Layer 6 of a small transformer language model trained on English Wikipedia (12 layers, counted from 0, width 96).
Take only the direct path to the model's output, skipping the later layers: a vector added to the residual stream pushes a token's score in proportion to its dot product with that token's output vector.

Output vectors of the tokens that the questions are about. A number n stands for (n - 128) times 0.008.
"ar": 184, 157, 136, 97, 163, 155, 94, 126, 136, 102, 122, 141, 84, 148, 185, 105, 152, 140, 133, 164, 83, 176, 130, 132, 95, 185, 141, 151, 149, 132, 148, 145, 114, 106, 119, 232, 108, 73, 119, 166, 106, 163, 147, 108, 73, 153, 136, 199, 140, 114, 115, 131, 111, 101, 74, 159, 139, 157, 174, 113, 164, 134, 154, 174, 118, 109, 180, 111, 94, 71, 85, 185, 118, 92, 151, 62, 82, 154, 161, 132, 133, 79, 149, 131, 101, 61, 132, 171, 52, 138, 104, 95, 114, 86, 126, 49
"ast": 142, 52, 149, 65, 128, 161, 195, 125, 157, 148, 48, 133, 59, 163, 215, 151, 217, 166, 112, 138, 84, 97, 138, 148, 122, 113, 91, 123, 139, 176, 149, 128, 110, 18, 142, 187, 120, 124, 160, 106, 179, 144, 91, 148, 83, 116, 144, 172, 108, 178, 129, 170, 79, 214, 36, 139, 60, 221, 144, 68, 170, 147, 102, 83, 103, 83, 147, 62, 176, 109, 98, 14, 134, 87, 164, 125, 183, 128, 186, 133, 128, 122, 155, 105, 101, 61, 146, 207, 119, 195, 63, 98, 81, 151, 189, 111
"ver": 229, 129, 142, 108, 104, 98, 173, 92, 145, 147, 135, 190, 115, 135, 183, 144, 124, 110, 91, 132, 156, 121, 107, 102, 219, 39, 129, 101, 128, 128, 75, 112, 143, 73, 132, 122, 127, 106, 185, 131, 139, 146, 55, 167, 230, 249, 64, 171, 122, 165, 113, 134, 81, 192, 35, 190, 66, 182, 87, 114, 213, 80, 121, 79, 14, 118, 131, 76, 102, 26, 62, 121, 129, 91, 170, 176, 99, 97, 170, 138, 139, 127, 125, 138, 165, 121, 151, 179, 179, 122, 105, 174, 168, 146, 58, 117
"y": 170, 147, 84, 82, 110, 140, 137, 129, 126, 99, 89, 154, 138, 128, 180, 134, 91, 141, 139, 139, 134, 129, 102, 130, 11, 165, 137, 188, 127, 147, 135, 120, 99, 55, 132, 146, 173, 17, 158, 170, 165, 184, 136, 159, 78, 77, 123, 158, 122, 125, 123, 67, 141, 137, 197, 156, 139, 114, 118, 131, 153, 102, 136, 117, 119, 101, 188, 36, 158, 112, 133, 35, 127, 159, 197, 78, 160, 150, 163, 104, 154, 167, 129, 169, 85, 60, 116, 115, 156, 147, 122, 69, 237, 86, 94, 168
"ment": 111, 87, 48, 91, 53, 152, 177, 220, 105, 120, 91, 150, 70, 78, 184, 173, 194, 94, 124, 114, 115, 127, 53, 127, 156, 51, 142, 187, 152, 161, 117, 90, 96, 131, 211, 219, 125, 87, 175, 116, 199, 106, 165, 115, 126, 239, 210, 170, 80, 177, 112, 175, 149, 118, 73, 124, 109, 171, 181, 36, 181, 128, 99, 173, 24, 48, 8, 12, 119, 171, 66, 115, 131, 164, 30, 85, 190, 75, 123, 161, 53, 218, 208, 196, 131, 212, 158, 117, 93, 114, 24, 112, 179, 85, 141, 229
"and": 167, 106, 188, 30, 188, 182, 90, 102, 107, 104, 129, 69, 174, 129, 97, 139, 191, 106, 128, 94, 85, 91, 179, 87, 111, 179, 117, 132, 136, 156, 109, 175, 135, 27, 115, 193, 133, 46, 183, 154, 128, 128, 106, 149, 166, 90, 205, 108, 127, 184, 80, 90, 132, 171, 136, 194, 133, 165, 122, 99, 147, 185, 117, 122, 100, 131, 170, 156, 134, 152, 78, 124, 132, 174, 149, 68, 85, 148, 79, 107, 105, 152, 144, 229, 110, 85, 57, 123, 157, 118, 112, 64, 90, 145, 120, 143
" also": 156, 142, 88, 124, 69, 130, 145, 97, 114, 124, 127, 45, 182, 88, 130, 151, 140, 127, 183, 114, 164, 123, 227, 152, 182, 122, 97, 130, 145, 156, 122, 73, 130, 184, 120, 154, 127, 100, 62, 71, 181, 184, 116, 110, 114, 181, 108, 118, 200, 110, 135, 110, 145, 169, 107, 140, 12, 181, 56, 133, 122, 199, 128, 171, 136, 157, 109, 113, 166, 98, 103, 25, 134, 97, 101, 145, 168, 35, 150, 117, 113, 141, 178, 189, 90, 188, 91, 54, 176, 175, 136, 108, 135, 107, 101, 100
" 199": 89, 155, 139, 185, 138, 130, 127, 164, 146, 133, 93, 92, 159, 154, 112, 136, 195, 84, 144, 72, 137, 94, 116, 118, 59, 100, 66, 103, 151, 135, 94, 103, 101, 84, 104, 95, 136, 139, 109, 112, 176, 142, 110, 120, 109, 125, 114, 145, 130, 99, 122, 138, 70, 173, 125, 158, 98, 115, 65, 129, 127, 145, 41, 160, 122, 156, 180, 197, 90, 136, 161, 176, 147, 112, 129, 129, 141, 84, 119, 157, 66, 124, 171, 124, 149, 177, 99, 155, 81, 148, 162, 170, 127, 200, 169, 190
"ow": 236, 213, 125, 67, 141, 190, 211, 111, 104, 134, 159, 134, 107, 133, 162, 138, 207, 60, 125, 66, 107, 153, 95, 106, 127, 175, 84, 157, 107, 95, 128, 146, 78, 76, 81, 175, 119, 69, 123, 49, 117, 124, 156, 178, 130, 153, 190, 115, 149, 126, 151, 197, 180, 192, 70, 223, 93, 144, 108, 141, 131, 136, 153, 153, 126, 24, 188, 94, 166, 127, 58, 81, 120, 117, 94, 47, 154, 139, 107, 49, 125, 164, 107, 152, 151, 146, 54, 115, 165, 175, 104, 129, 47, 158, 110, 116

Output weights of attention head 2. The head adds the sum of these rows, row i times number i of z. A number n stands for (n - 128) times 0.0026.
o0: 198, 137, 188, 110, 131, 127, 114, 160, 143, 116, 146, 115, 118, 86, 84, 174, 126, 140, 75, 153, 126, 78, 150, 110, 114, 190, 177, 178, 61, 125, 102, 112, 101, 94, 161, 191, 157, 95, 153, 156, 123, 121, 111, 121, 158, 83, 161, 199, 167, 77, 143, 166, 100, 150, 102, 103, 96, 114, 133, 153, 107, 175, 116, 137, 137, 122, 123, 111, 149, 130, 72, 80, 169, 178, 81, 154, 101, 195, 178, 86, 105, 125, 186, 129, 136, 84, 147, 141, 144, 124, 75, 121, 139, 122, 112, 109
o1: 139, 110, 78, 130, 143, 150, 200, 127, 151, 189, 117, 163, 159, 87, 99, 115, 115, 107, 123, 134, 138, 152, 189, 156, 117, 119, 126, 159, 83, 114, 135, 118, 129, 134, 167, 53, 125, 101, 165, 154, 133, 96, 132, 95, 174, 165, 120, 129, 128, 158, 152, 138, 125, 105, 144, 56, 73, 145, 160, 112, 107, 85, 148, 161, 108, 118, 76, 144, 133, 179, 83, 192, 136, 182, 150, 127, 129, 169, 140, 112, 153, 39, 77, 164, 51, 156, 171, 154, 111, 159, 122, 180, 149, 195, 116, 106
o2: 99, 141, 154, 140, 163, 172, 130, 123, 94, 179, 115, 137, 96, 82, 147, 101, 197, 151, 119, 98, 131, 150, 82, 164, 81, 88, 196, 58, 149, 163, 127, 99, 139, 149, 114, 91, 108, 166, 143, 158, 126, 153, 177, 151, 149, 145, 117, 198, 120, 156, 87, 142, 164, 115, 161, 125, 109, 166, 144, 159, 147, 126, 116, 155, 140, 158, 115, 139, 109, 109, 88, 172, 118, 143, 139, 153, 61, 145, 117, 151, 175, 70, 91, 142, 55, 137, 135, 80, 139, 185, 175, 127, 100, 165, 149, 183
o3: 145, 128, 140, 102, 103, 180, 123, 106, 104, 108, 106, 81, 104, 70, 127, 62, 105, 91, 111, 102, 139, 135, 176, 85, 105, 91, 132, 134, 104, 119, 140, 132, 200, 103, 105, 138, 130, 153, 161, 109, 113, 53, 99, 119, 116, 124, 114, 136, 102, 127, 158, 141, 42, 104, 109, 116, 132, 109, 137, 158, 139, 55, 128, 125, 134, 121, 165, 152, 137, 60, 156, 103, 70, 114, 171, 120, 93, 150, 190, 153, 171, 104, 105, 91, 152, 170, 102, 136, 167, 127, 149, 135, 131, 150, 148, 183
o4: 80, 90, 146, 131, 133, 149, 217, 100, 183, 136, 129, 110, 101, 121, 72, 107, 111, 133, 116, 165, 167, 130, 74, 121, 122, 121, 84, 133, 158, 101, 172, 97, 122, 110, 136, 123, 179, 158, 103, 168, 142, 101, 117, 90, 137, 201, 162, 121, 149, 114, 154, 146, 142, 126, 119, 148, 132, 121, 104, 84, 83, 145, 89, 161, 153, 146, 77, 132, 141, 163, 126, 125, 91, 114, 171, 151, 121, 142, 115, 119, 132, 190, 126, 69, 142, 112, 116, 167, 171, 138, 109, 85, 117, 168, 140, 108
o5: 130, 140, 185, 142, 170, 154, 117, 126, 67, 144, 111, 183, 133, 28, 126, 173, 142, 122, 110, 179, 137, 127, 120, 118, 110, 108, 152, 176, 99, 82, 88, 135, 160, 105, 83, 134, 37, 108, 150, 144, 92, 152, 86, 123, 121, 118, 149, 183, 122, 135, 199, 151, 99, 125, 136, 177, 89, 155, 170, 156, 166, 166, 109, 112, 140, 67, 122, 106, 87, 182, 119, 143, 164, 103, 167, 88, 123, 126, 127, 65, 164, 131, 151, 78, 176, 103, 164, 144, 147, 117, 157, 169, 66, 151, 141, 145
o6: 126, 80, 165, 96, 183, 81, 137, 122, 198, 151, 136, 94, 99, 96, 120, 131, 87, 109, 142, 136, 60, 171, 155, 185, 93, 157, 182, 173, 98, 108, 138, 171, 113, 141, 139, 128, 124, 171, 93, 136, 118, 161, 98, 150, 128, 85, 69, 126, 156, 163, 178, 141, 85, 90, 148, 99, 118, 128, 113, 82, 98, 144, 67, 178, 169, 179, 160, 106, 153, 108, 60, 123, 157, 177, 53, 98, 179, 125, 148, 53, 152, 140, 95, 136, 190, 47, 102, 137, 165, 172, 90, 166, 107, 92, 150, 121
o7: 127, 130, 148, 75, 84, 96, 136, 74, 94, 61, 188, 103, 162, 161, 100, 156, 106, 95, 187, 139, 131, 159, 90, 99, 145, 129, 191, 123, 132, 112, 97, 154, 132, 109, 81, 148, 170, 98, 135, 134, 152, 92, 146, 134, 154, 157, 103, 85, 90, 101, 119, 122, 136, 119, 124, 110, 113, 105, 125, 139, 91, 136, 116, 96, 127, 132, 85, 138, 146, 104, 149, 77, 116, 109, 118, 116, 116, 106, 186, 87, 115, 125, 118, 140, 128, 129, 142, 110, 152, 142, 124, 105, 165, 102, 119, 82
o8: 156, 88, 166, 100, 119, 113, 139, 145, 120, 183, 167, 105, 107, 105, 108, 101, 103, 153, 123, 132, 119, 152, 142, 111, 214, 89, 232, 161, 163, 175, 139, 125, 43, 147, 122, 125, 129, 105, 137, 89, 99, 137, 105, 135, 89, 124, 175, 149, 130, 161, 135, 156, 67, 156, 177, 112, 109, 84, 134, 118, 103, 126, 133, 119, 128, 158, 156, 49, 167, 163, 99, 132, 163, 123, 104, 172, 108, 131, 158, 169, 113, 123, 115, 118, 68, 121, 198, 153, 173, 113, 87, 167, 82, 149, 89, 69
o9: 152, 157, 115, 144, 166, 139, 126, 127, 95, 136, 101, 147, 177, 145, 160, 237, 185, 142, 197, 89, 89, 140, 34, 112, 184, 89, 114, 74, 138, 121, 126, 95, 165, 118, 107, 133, 121, 99, 144, 102, 119, 154, 110, 96, 105, 105, 89, 153, 78, 140, 177, 145, 146, 136, 145, 147, 119, 88, 134, 158, 82, 123, 176, 101, 111, 93, 163, 151, 121, 116, 90, 146, 163, 81, 133, 105, 149, 148, 146, 186, 91, 113, 131, 96, 79, 124, 41, 79, 95, 110, 104, 153, 94, 124, 144, 127
o10: 127, 157, 177, 163, 40, 143, 89, 191, 146, 125, 145, 100, 126, 153, 125, 160, 131, 147, 159, 106, 59, 125, 161, 82, 148, 141, 137, 137, 155, 190, 111, 147, 141, 175, 105, 119, 77, 99, 120, 142, 90, 115, 165, 130, 152, 133, 139, 127, 133, 129, 109, 128, 154, 86, 181, 120, 89, 126, 103, 129, 101, 130, 92, 158, 116, 134, 108, 132, 105, 150, 124, 141, 157, 133, 108, 122, 125, 118, 178, 152, 157, 149, 174, 119, 112, 101, 111, 170, 120, 95, 172, 114, 94, 126, 117, 81
o11: 198, 142, 102, 153, 86, 125, 185, 99, 115, 69, 106, 158, 119, 191, 158, 132, 151, 116, 116, 74, 159, 171, 141, 110, 100, 135, 134, 111, 143, 179, 135, 172, 183, 122, 63, 119, 139, 95, 165, 113, 174, 105, 74, 113, 76, 152, 92, 164, 139, 142, 91, 116, 106, 83, 160, 107, 101, 153, 176, 163, 84, 167, 110, 146, 140, 67, 93, 152, 152, 106, 119, 120, 18, 149, 137, 71, 144, 157, 140, 133, 146, 176, 129, 178, 165, 105, 166, 221, 120, 79, 183, 52, 120, 120, 127, 136
o12: 185, 100, 199, 161, 112, 106, 136, 100, 115, 144, 148, 21, 140, 97, 137, 157, 109, 67, 141, 114, 103, 158, 111, 142, 137, 143, 112, 113, 132, 109, 90, 196, 136, 187, 142, 185, 140, 188, 167, 67, 68, 115, 95, 218, 144, 156, 114, 151, 116, 117, 140, 117, 84, 250, 133, 107, 141, 141, 125, 123, 101, 99, 81, 86, 145, 153, 149, 142, 120, 136, 131, 165, 81, 83, 100, 97, 164, 175, 112, 84, 152, 135, 92, 130, 166, 102, 125, 143, 109, 97, 148, 143, 103, 208, 84, 155
o13: 129, 114, 138, 91, 164, 82, 181, 161, 152, 125, 152, 82, 102, 160, 102, 80, 105, 116, 176, 71, 100, 142, 185, 129, 132, 124, 149, 95, 159, 159, 152, 116, 48, 152, 127, 84, 162, 155, 94, 107, 145, 128, 37, 142, 127, 151, 118, 137, 105, 150, 102, 153, 150, 187, 96, 208, 67, 164, 149, 91, 144, 114, 123, 126, 156, 144, 96, 84, 88, 100, 187, 144, 100, 129, 166, 118, 144, 155, 93, 144, 147, 95, 89, 169, 143, 160, 172, 91, 60, 134, 132, 112, 112, 98, 127, 99
o14: 144, 116, 113, 140, 121, 55, 150, 141, 154, 134, 118, 147, 145, 123, 92, 108, 136, 108, 91, 115, 142, 130, 179, 70, 189, 67, 57, 172, 173, 96, 135, 105, 140, 128, 121, 152, 88, 118, 182, 131, 99, 159, 129, 164, 188, 143, 140, 166, 150, 155, 151, 102, 79, 70, 148, 139, 115, 150, 156, 29, 150, 125, 112, 115, 106, 127, 59, 138, 139, 182, 85, 121, 140, 137, 162, 132, 143, 102, 101, 164, 88, 137, 159, 98, 94, 74, 149, 135, 151, 86, 130, 119, 115, 180, 102, 146
o15: 148, 144, 125, 152, 137, 171, 129, 89, 114, 122, 134, 91, 110, 170, 72, 125, 129, 140, 163, 150, 123, 83, 108, 151, 23, 174, 173, 103, 91, 182, 134, 96, 95, 77, 149, 122, 125, 146, 108, 122, 130, 161, 130, 126, 133, 117, 134, 172, 123, 104, 85, 89, 101, 160, 148, 137, 154, 104, 161, 130, 162, 128, 144, 124, 137, 121, 91, 130, 162, 175, 118, 145, 135, 106, 144, 122, 82, 152, 104, 104, 101, 136, 185, 67, 163, 111, 153, 120, 169, 83, 71, 170, 113, 184, 139, 141
o16: 76, 139, 132, 163, 81, 165, 139, 147, 120, 136, 64, 149, 142, 166, 151, 163, 83, 192, 163, 127, 92, 73, 76, 172, 116, 169, 130, 128, 184, 115, 146, 78, 72, 100, 109, 112, 86, 150, 171, 178, 92, 128, 115, 178, 111, 99, 160, 123, 150, 111, 125, 141, 111, 118, 111, 13, 177, 149, 150, 77, 156, 60, 96, 138, 73, 125, 158, 39, 117, 182, 99, 136, 132, 161, 77, 134, 145, 180, 121, 134, 153, 174, 108, 54, 126, 62, 148, 192, 131, 147, 71, 143, 138, 89, 132, 129
o17: 121, 112, 132, 165, 125, 143, 192, 137, 144, 151, 103, 158, 125, 121, 115, 154, 104, 70, 103, 153, 105, 166, 126, 123, 150, 118, 94, 80, 160, 105, 129, 75, 101, 131, 112, 135, 181, 108, 118, 134, 136, 94, 70, 134, 158, 138, 146, 98, 133, 117, 120, 122, 111, 163, 120, 187, 116, 133, 133, 120, 144, 153, 133, 158, 105, 82, 152, 146, 116, 131, 138, 55, 141, 154, 132, 168, 132, 146, 162, 61, 89, 103, 148, 102, 86, 111, 88, 116, 109, 143, 90, 148, 54, 165, 90, 90
o18: 111, 157, 106, 192, 144, 189, 105, 122, 127, 88, 142, 146, 129, 119, 111, 79, 162, 112, 156, 95, 173, 113, 105, 140, 133, 135, 138, 130, 111, 94, 177, 138, 126, 96, 158, 63, 148, 151, 107, 87, 130, 122, 143, 129, 14, 133, 109, 117, 155, 96, 137, 149, 161, 179, 113, 186, 116, 142, 104, 109, 112, 182, 141, 169, 167, 144, 173, 183, 144, 111, 182, 176, 160, 112, 138, 142, 180, 134, 173, 119, 179, 158, 105, 98, 115, 155, 82, 153, 64, 127, 82, 108, 94, 126, 147, 55
o19: 109, 154, 108, 163, 133, 126, 110, 149, 138, 236, 121, 145, 76, 116, 104, 131, 137, 144, 120, 113, 128, 164, 96, 113, 108, 109, 128, 101, 169, 112, 159, 72, 113, 117, 147, 94, 116, 159, 90, 142, 72, 97, 147, 93, 139, 144, 105, 180, 79, 124, 134, 67, 100, 160, 94, 61, 133, 66, 168, 131, 143, 154, 109, 106, 150, 102, 83, 131, 106, 121, 167, 132, 121, 139, 168, 134, 145, 108, 125, 112, 68, 108, 122, 98, 113, 127, 87, 123, 172, 116, 122, 141, 114, 156, 135, 140
o20: 140, 75, 98, 188, 111, 188, 79, 116, 158, 183, 123, 115, 82, 95, 116, 95, 153, 208, 149, 115, 108, 151, 96, 139, 117, 187, 114, 135, 198, 183, 88, 122, 151, 146, 170, 151, 116, 78, 114, 184, 96, 134, 91, 48, 123, 143, 102, 156, 138, 131, 140, 127, 113, 165, 110, 76, 153, 112, 63, 169, 149, 88, 98, 94, 97, 43, 94, 100, 95, 193, 93, 151, 176, 148, 46, 144, 154, 147, 169, 180, 67, 103, 140, 116, 76, 104, 147, 208, 120, 92, 107, 161, 164, 99, 134, 155
o21: 152, 139, 119, 101, 98, 98, 102, 152, 57, 125, 102, 125, 124, 143, 90, 143, 200, 152, 188, 147, 77, 140, 141, 120, 162, 112, 196, 132, 175, 172, 179, 186, 83, 137, 99, 119, 101, 115, 86, 101, 182, 128, 74, 95, 123, 115, 136, 112, 128, 89, 143, 108, 93, 188, 105, 160, 152, 109, 133, 86, 132, 173, 184, 150, 115, 158, 79, 119, 192, 109, 130, 136, 178, 131, 130, 164, 118, 145, 152, 125, 158, 105, 138, 144, 138, 90, 124, 124, 171, 84, 98, 143, 108, 141, 165, 146
o22: 111, 156, 173, 124, 153, 125, 67, 167, 51, 112, 187, 133, 180, 149, 97, 124, 116, 133, 112, 113, 160, 129, 122, 174, 109, 158, 95, 114, 129, 91, 115, 111, 133, 156, 146, 110, 130, 148, 123, 131, 142, 99, 158, 188, 128, 134, 167, 160, 194, 153, 123, 119, 160, 67, 150, 76, 120, 97, 117, 167, 156, 99, 86, 146, 142, 154, 102, 117, 116, 136, 176, 151, 165, 182, 118, 141, 101, 154, 105, 124, 73, 159, 138, 170, 163, 136, 142, 123, 146, 114, 93, 118, 156, 102, 153, 83
o23: 108, 143, 111, 120, 92, 140, 93, 172, 141, 118, 96, 90, 214, 135, 149, 124, 153, 196, 102, 73, 160, 164, 65, 121, 175, 96, 119, 120, 113, 160, 71, 114, 167, 86, 128, 159, 139, 130, 107, 105, 95, 112, 101, 113, 71, 129, 165, 106, 130, 135, 153, 138, 167, 89, 141, 163, 130, 143, 110, 96, 110, 109, 115, 135, 140, 126, 85, 107, 128, 181, 141, 124, 105, 99, 142, 149, 120, 89, 103, 179, 116, 127, 117, 118, 144, 143, 154, 132, 160, 46, 129, 78, 115, 110, 97, 139
o24: 154, 154, 65, 139, 139, 82, 162, 152, 124, 124, 118, 122, 130, 110, 143, 110, 125, 110, 59, 127, 130, 154, 130, 158, 134, 140, 169, 110, 83, 176, 114, 132, 144, 135, 119, 114, 147, 150, 82, 101, 100, 101, 158, 171, 124, 164, 135, 108, 142, 130, 135, 83, 125, 91, 147, 90, 120, 163, 127, 142, 177, 128, 136, 145, 109, 134, 148, 123, 101, 176, 120, 115, 113, 197, 101, 137, 105, 152, 173, 122, 136, 87, 127, 147, 115, 123, 145, 149, 119, 154, 120, 177, 124, 127, 84, 155
o25: 112, 109, 157, 91, 97, 109, 87, 125, 114, 111, 96, 92, 141, 167, 121, 133, 84, 122, 119, 144, 162, 137, 121, 115, 135, 110, 105, 112, 128, 120, 136, 150, 115, 108, 177, 157, 102, 84, 132, 125, 197, 183, 166, 77, 124, 150, 124, 109, 100, 161, 121, 172, 145, 174, 156, 168, 128, 154, 68, 137, 101, 72, 134, 126, 140, 135, 144, 96, 124, 75, 156, 180, 157, 119, 178, 108, 149, 104, 119, 126, 112, 129, 127, 134, 166, 97, 110, 64, 82, 141, 68, 87, 171, 126, 206, 192
o26: 123, 141, 118, 163, 142, 143, 56, 183, 124, 131, 129, 116, 203, 84, 156, 85, 119, 174, 91, 93, 136, 126, 161, 117, 162, 108, 122, 135, 76, 145, 138, 118, 107, 213, 123, 143, 129, 158, 91, 141, 140, 90, 118, 144, 67, 134, 177, 83, 146, 148, 130, 153, 83, 107, 114, 152, 137, 125, 95, 131, 119, 126, 83, 108, 163, 95, 106, 139, 136, 142, 144, 102, 82, 135, 112, 109, 141, 141, 116, 190, 142, 89, 111, 128, 134, 150, 119, 181, 132, 179, 85, 132, 105, 168, 126, 183
o27: 118, 150, 155, 126, 146, 128, 122, 118, 124, 111, 87, 144, 132, 57, 115, 134, 97, 65, 91, 142, 116, 163, 131, 135, 114, 164, 121, 125, 102, 91, 161, 130, 164, 158, 116, 153, 130, 122, 72, 137, 115, 108, 110, 129, 133, 114, 132, 140, 116, 74, 170, 124, 113, 99, 111, 102, 120, 104, 134, 131, 98, 150, 138, 160, 144, 119, 109, 163, 176, 215, 122, 97, 87, 171, 125, 63, 181, 136, 154, 116, 155, 124, 122, 96, 97, 171, 176, 158, 97, 121, 174, 138, 135, 166, 107, 146
o28: 99, 150, 96, 125, 159, 104, 121, 147, 125, 135, 114, 131, 140, 173, 147, 137, 116, 153, 147, 103, 125, 116, 149, 105, 127, 130, 160, 154, 132, 112, 169, 156, 73, 122, 115, 93, 177, 183, 118, 115, 166, 221, 142, 133, 95, 145, 137, 101, 127, 120, 131, 172, 171, 171, 137, 115, 92, 95, 77, 111, 82, 111, 129, 128, 157, 219, 147, 129, 106, 96, 108, 114, 124, 99, 125, 112, 176, 122, 136, 159, 164, 157, 80, 67, 111, 158, 129, 150, 89, 119, 104, 167, 116, 78, 162, 97
o29: 95, 62, 153, 85, 138, 103, 90, 126, 115, 103, 188, 84, 156, 71, 113, 87, 112, 103, 135, 125, 139, 177, 186, 141, 125, 201, 176, 142, 122, 139, 150, 191, 132, 53, 176, 183, 131, 151, 138, 67, 141, 148, 212, 90, 128, 144, 142, 157, 141, 156, 143, 127, 146, 97, 122, 93, 213, 100, 98, 162, 139, 167, 70, 142, 111, 79, 99, 154, 159, 157, 132, 113, 129, 93, 118, 83, 145, 114, 115, 101, 99, 132, 127, 174, 131, 145, 90, 152, 170, 157, 143, 115, 116, 79, 142, 154
o30: 164, 137, 162, 123, 157, 170, 122, 101, 139, 165, 105, 124, 170, 95, 95, 119, 146, 156, 107, 104, 92, 158, 144, 94, 175, 106, 127, 131, 132, 114, 224, 147, 86, 123, 125, 160, 153, 99, 170, 111, 141, 108, 100, 161, 135, 105, 127, 153, 161, 143, 176, 139, 131, 103, 106, 138, 133, 111, 92, 103, 108, 144, 115, 142, 182, 104, 119, 100, 99, 175, 128, 133, 98, 103, 134, 147, 124, 119, 121, 161, 114, 136, 140, 63, 158, 107, 154, 211, 147, 180, 166, 171, 111, 187, 97, 107
o31: 115, 78, 131, 193, 196, 164, 87, 174, 184, 169, 172, 107, 109, 89, 133, 107, 127, 90, 158, 130, 159, 179, 131, 118, 194, 63, 126, 118, 71, 148, 85, 126, 129, 138, 153, 90, 201, 146, 126, 148, 123, 110, 162, 144, 128, 138, 190, 86, 186, 79, 72, 145, 113, 94, 107, 140, 142, 92, 130, 127, 154, 136, 120, 116, 84, 147, 159, 154, 139, 105, 138, 98, 145, 120, 133, 131, 175, 84, 117, 175, 44, 84, 96, 133, 131, 135, 157, 164, 155, 70, 109, 122, 78, 215, 146, 117

Each question shows a token from some text and the vector z that the head gathered there. A number n stands for (n - 128) times 0.015.

"ur": 194, 79, 81, 62, 148, 148, 140, 105, 151, 73, 251, 86, 163, 149, 95, 170, 150, 113, 192, 63, 125, 200, 116, 147, 98, 180, 61, 87, 191, 185, 139, 119
Pushed up most: "and"

"ab": 109, 123, 94, 74, 85, 208, 107, 74, 123, 184, 124, 118, 99, 120, 140, 90, 131, 117, 184, 160, 141, 101, 109, 148, 97, 146, 43, 155, 116, 149, 122, 103
Pushed up most: "ar"

"b": 120, 139, 119, 126, 119, 118, 178, 115, 124, 147, 169, 114, 116, 149, 146, 133, 131, 168, 169, 150, 130, 115, 94, 123, 105, 146, 80, 137, 137, 110, 117, 108
Pushed up most: "ast"

"en": 167, 121, 138, 63, 142, 127, 185, 124, 137, 70, 157, 106, 142, 101, 153, 107, 99, 168, 150, 157, 154, 87, 121, 150, 127, 182, 141, 138, 144, 112, 121, 94
Which two tokens does it push up most, strongest first? " also", "ment"

"id": 141, 136, 115, 100, 84, 161, 128, 94, 124, 165, 149, 136, 98, 119, 137, 126, 137, 127, 158, 133, 138, 96, 128, 105, 103, 148, 64, 132, 121, 132, 111, 125
Pushed up most: "ar"

" with": 139, 140, 94, 116, 133, 152, 128, 168, 129, 120, 115, 147, 95, 129, 150, 132, 162, 183, 137, 119, 139, 116, 127, 118, 123, 126, 89, 100, 153, 134, 121, 130
Pushed up most: "ast"

" |": 136, 129, 97, 69, 142, 177, 132, 125, 131, 128, 145, 172, 142, 121, 158, 136, 115, 147, 129, 166, 157, 99, 101, 110, 114, 130, 73, 156, 139, 119, 81, 141
Pushed up most: "ment"

"d": 90, 156, 116, 113, 152, 188, 105, 92, 88, 138, 151, 157, 73, 107, 198, 119, 99, 89, 99, 119, 131, 101, 132, 95, 103, 158, 102, 115, 95, 127, 122, 132
Which three tokens does it push up most, strongest first? "ment", "ver", "and"

"ro": 169, 121, 133, 111, 120, 160, 130, 114, 132, 107, 143, 144, 131, 156, 105, 147, 125, 113, 135, 93, 163, 91, 108, 86, 83, 138, 100, 121, 122, 105, 108, 125
Pushed up most: "ar"

"um": 138, 85, 128, 97, 124, 144, 138, 126, 147, 90, 172, 162, 136, 119, 153, 118, 130, 120, 140, 135, 117, 105, 142, 147, 119, 166, 121, 115, 133, 116, 91, 108
Which three tokens does it push up most, strongest first? "y", "ment", "and"

" ": 119, 141, 112, 60, 119, 192, 142, 87, 133, 119, 145, 174, 151, 127, 140, 128, 117, 144, 132, 173, 158, 101, 113, 119, 98, 128, 70, 143, 129, 113, 81, 121
Which of these tokens does it push down most? " also"

"os": 99, 117, 114, 130, 119, 183, 199, 150, 101, 104, 136, 128, 139, 130, 120, 57, 127, 178, 90, 146, 70, 73, 100, 69, 132, 166, 67, 86, 111, 101, 79, 170
Which of these tokens does it push down most? "ment"

" be": 128, 98, 106, 74, 97, 91, 146, 129, 143, 138, 128, 114, 143, 126, 161, 105, 134, 152, 126, 152, 137, 115, 132, 122, 104, 171, 90, 110, 169, 98, 83, 113
Which of these tokens does it push down most? "ow"

"5": 133, 137, 110, 81, 85, 176, 140, 76, 118, 140, 148, 154, 149, 120, 121, 130, 105, 131, 119, 123, 148, 87, 108, 123, 88, 137, 83, 143, 129, 99, 100, 104
Pushed up most: "ar"

".": 141, 124, 117, 86, 129, 162, 138, 154, 163, 124, 159, 124, 144, 131, 193, 90, 133, 173, 102, 140, 89, 105, 84, 140, 86, 130, 97, 93, 190, 93, 147, 158
Which of these tokens does it push down most? "y"

"ther": 153, 114, 97, 109, 122, 144, 122, 157, 122, 95, 221, 133, 149, 142, 144, 136, 111, 154, 135, 109, 123, 199, 144, 91, 132, 141, 64, 102, 132, 180, 92, 105
Pushed up most: "and"

"1": 116, 152, 132, 93, 136, 181, 121, 101, 88, 114, 109, 139, 132, 123, 118, 85, 112, 122, 133, 151, 159, 123, 90, 134, 123, 126, 70, 131, 144, 141, 115, 91
Pushed up most: "ar"

" a": 142, 135, 103, 114, 140, 98, 165, 131, 142, 79, 97, 105, 112, 136, 131, 125, 143, 176, 134, 147, 110, 103, 102, 84, 118, 127, 81, 148, 179, 127, 119, 133
Which two tokens does it push up most, strongest first? "ast", "y"

"n": 102, 148, 63, 95, 114, 184, 143, 107, 107, 101, 118, 115, 89, 144, 102, 85, 66, 154, 175, 169, 126, 76, 87, 188, 139, 162, 72, 123, 170, 169, 108, 95
Which three tokens does it push up most, strongest first? " also", "ow", "y"

"\n": 113, 132, 98, 63, 126, 160, 119, 104, 137, 136, 132, 158, 144, 123, 146, 129, 133, 139, 153, 159, 141, 111, 107, 124, 90, 158, 80, 122, 160, 94, 83, 133
Pushed up most: "ast"

"ge": 139, 113, 84, 132, 107, 148, 157, 84, 132, 109, 123, 134, 133, 133, 129, 91, 156, 200, 154, 166, 107, 103, 129, 97, 141, 143, 82, 93, 139, 117, 98, 93
Which of these tokens does it push down most? "ment"

" com": 166, 104, 118, 68, 135, 119, 172, 145, 150, 90, 148, 104, 152, 99, 169, 136, 123, 180, 131, 125, 130, 90, 148, 122, 129, 170, 84, 87, 116, 111, 113, 99
Pushed up most: "and"

"g": 92, 155, 87, 170, 101, 101, 153, 132, 150, 95, 189, 95, 108, 132, 171, 131, 122, 121, 206, 150, 156, 99, 92, 130, 84, 186, 177, 123, 210, 82, 104, 138
Which three tokens does it push up most, strongest first? " 199", " also", "ast"

" P": 122, 105, 103, 107, 146, 118, 139, 137, 115, 98, 126, 152, 147, 128, 136, 87, 123, 135, 116, 141, 112, 76, 120, 130, 121, 162, 102, 118, 159, 132, 127, 172
Which of these tokens does it push down most? "ar"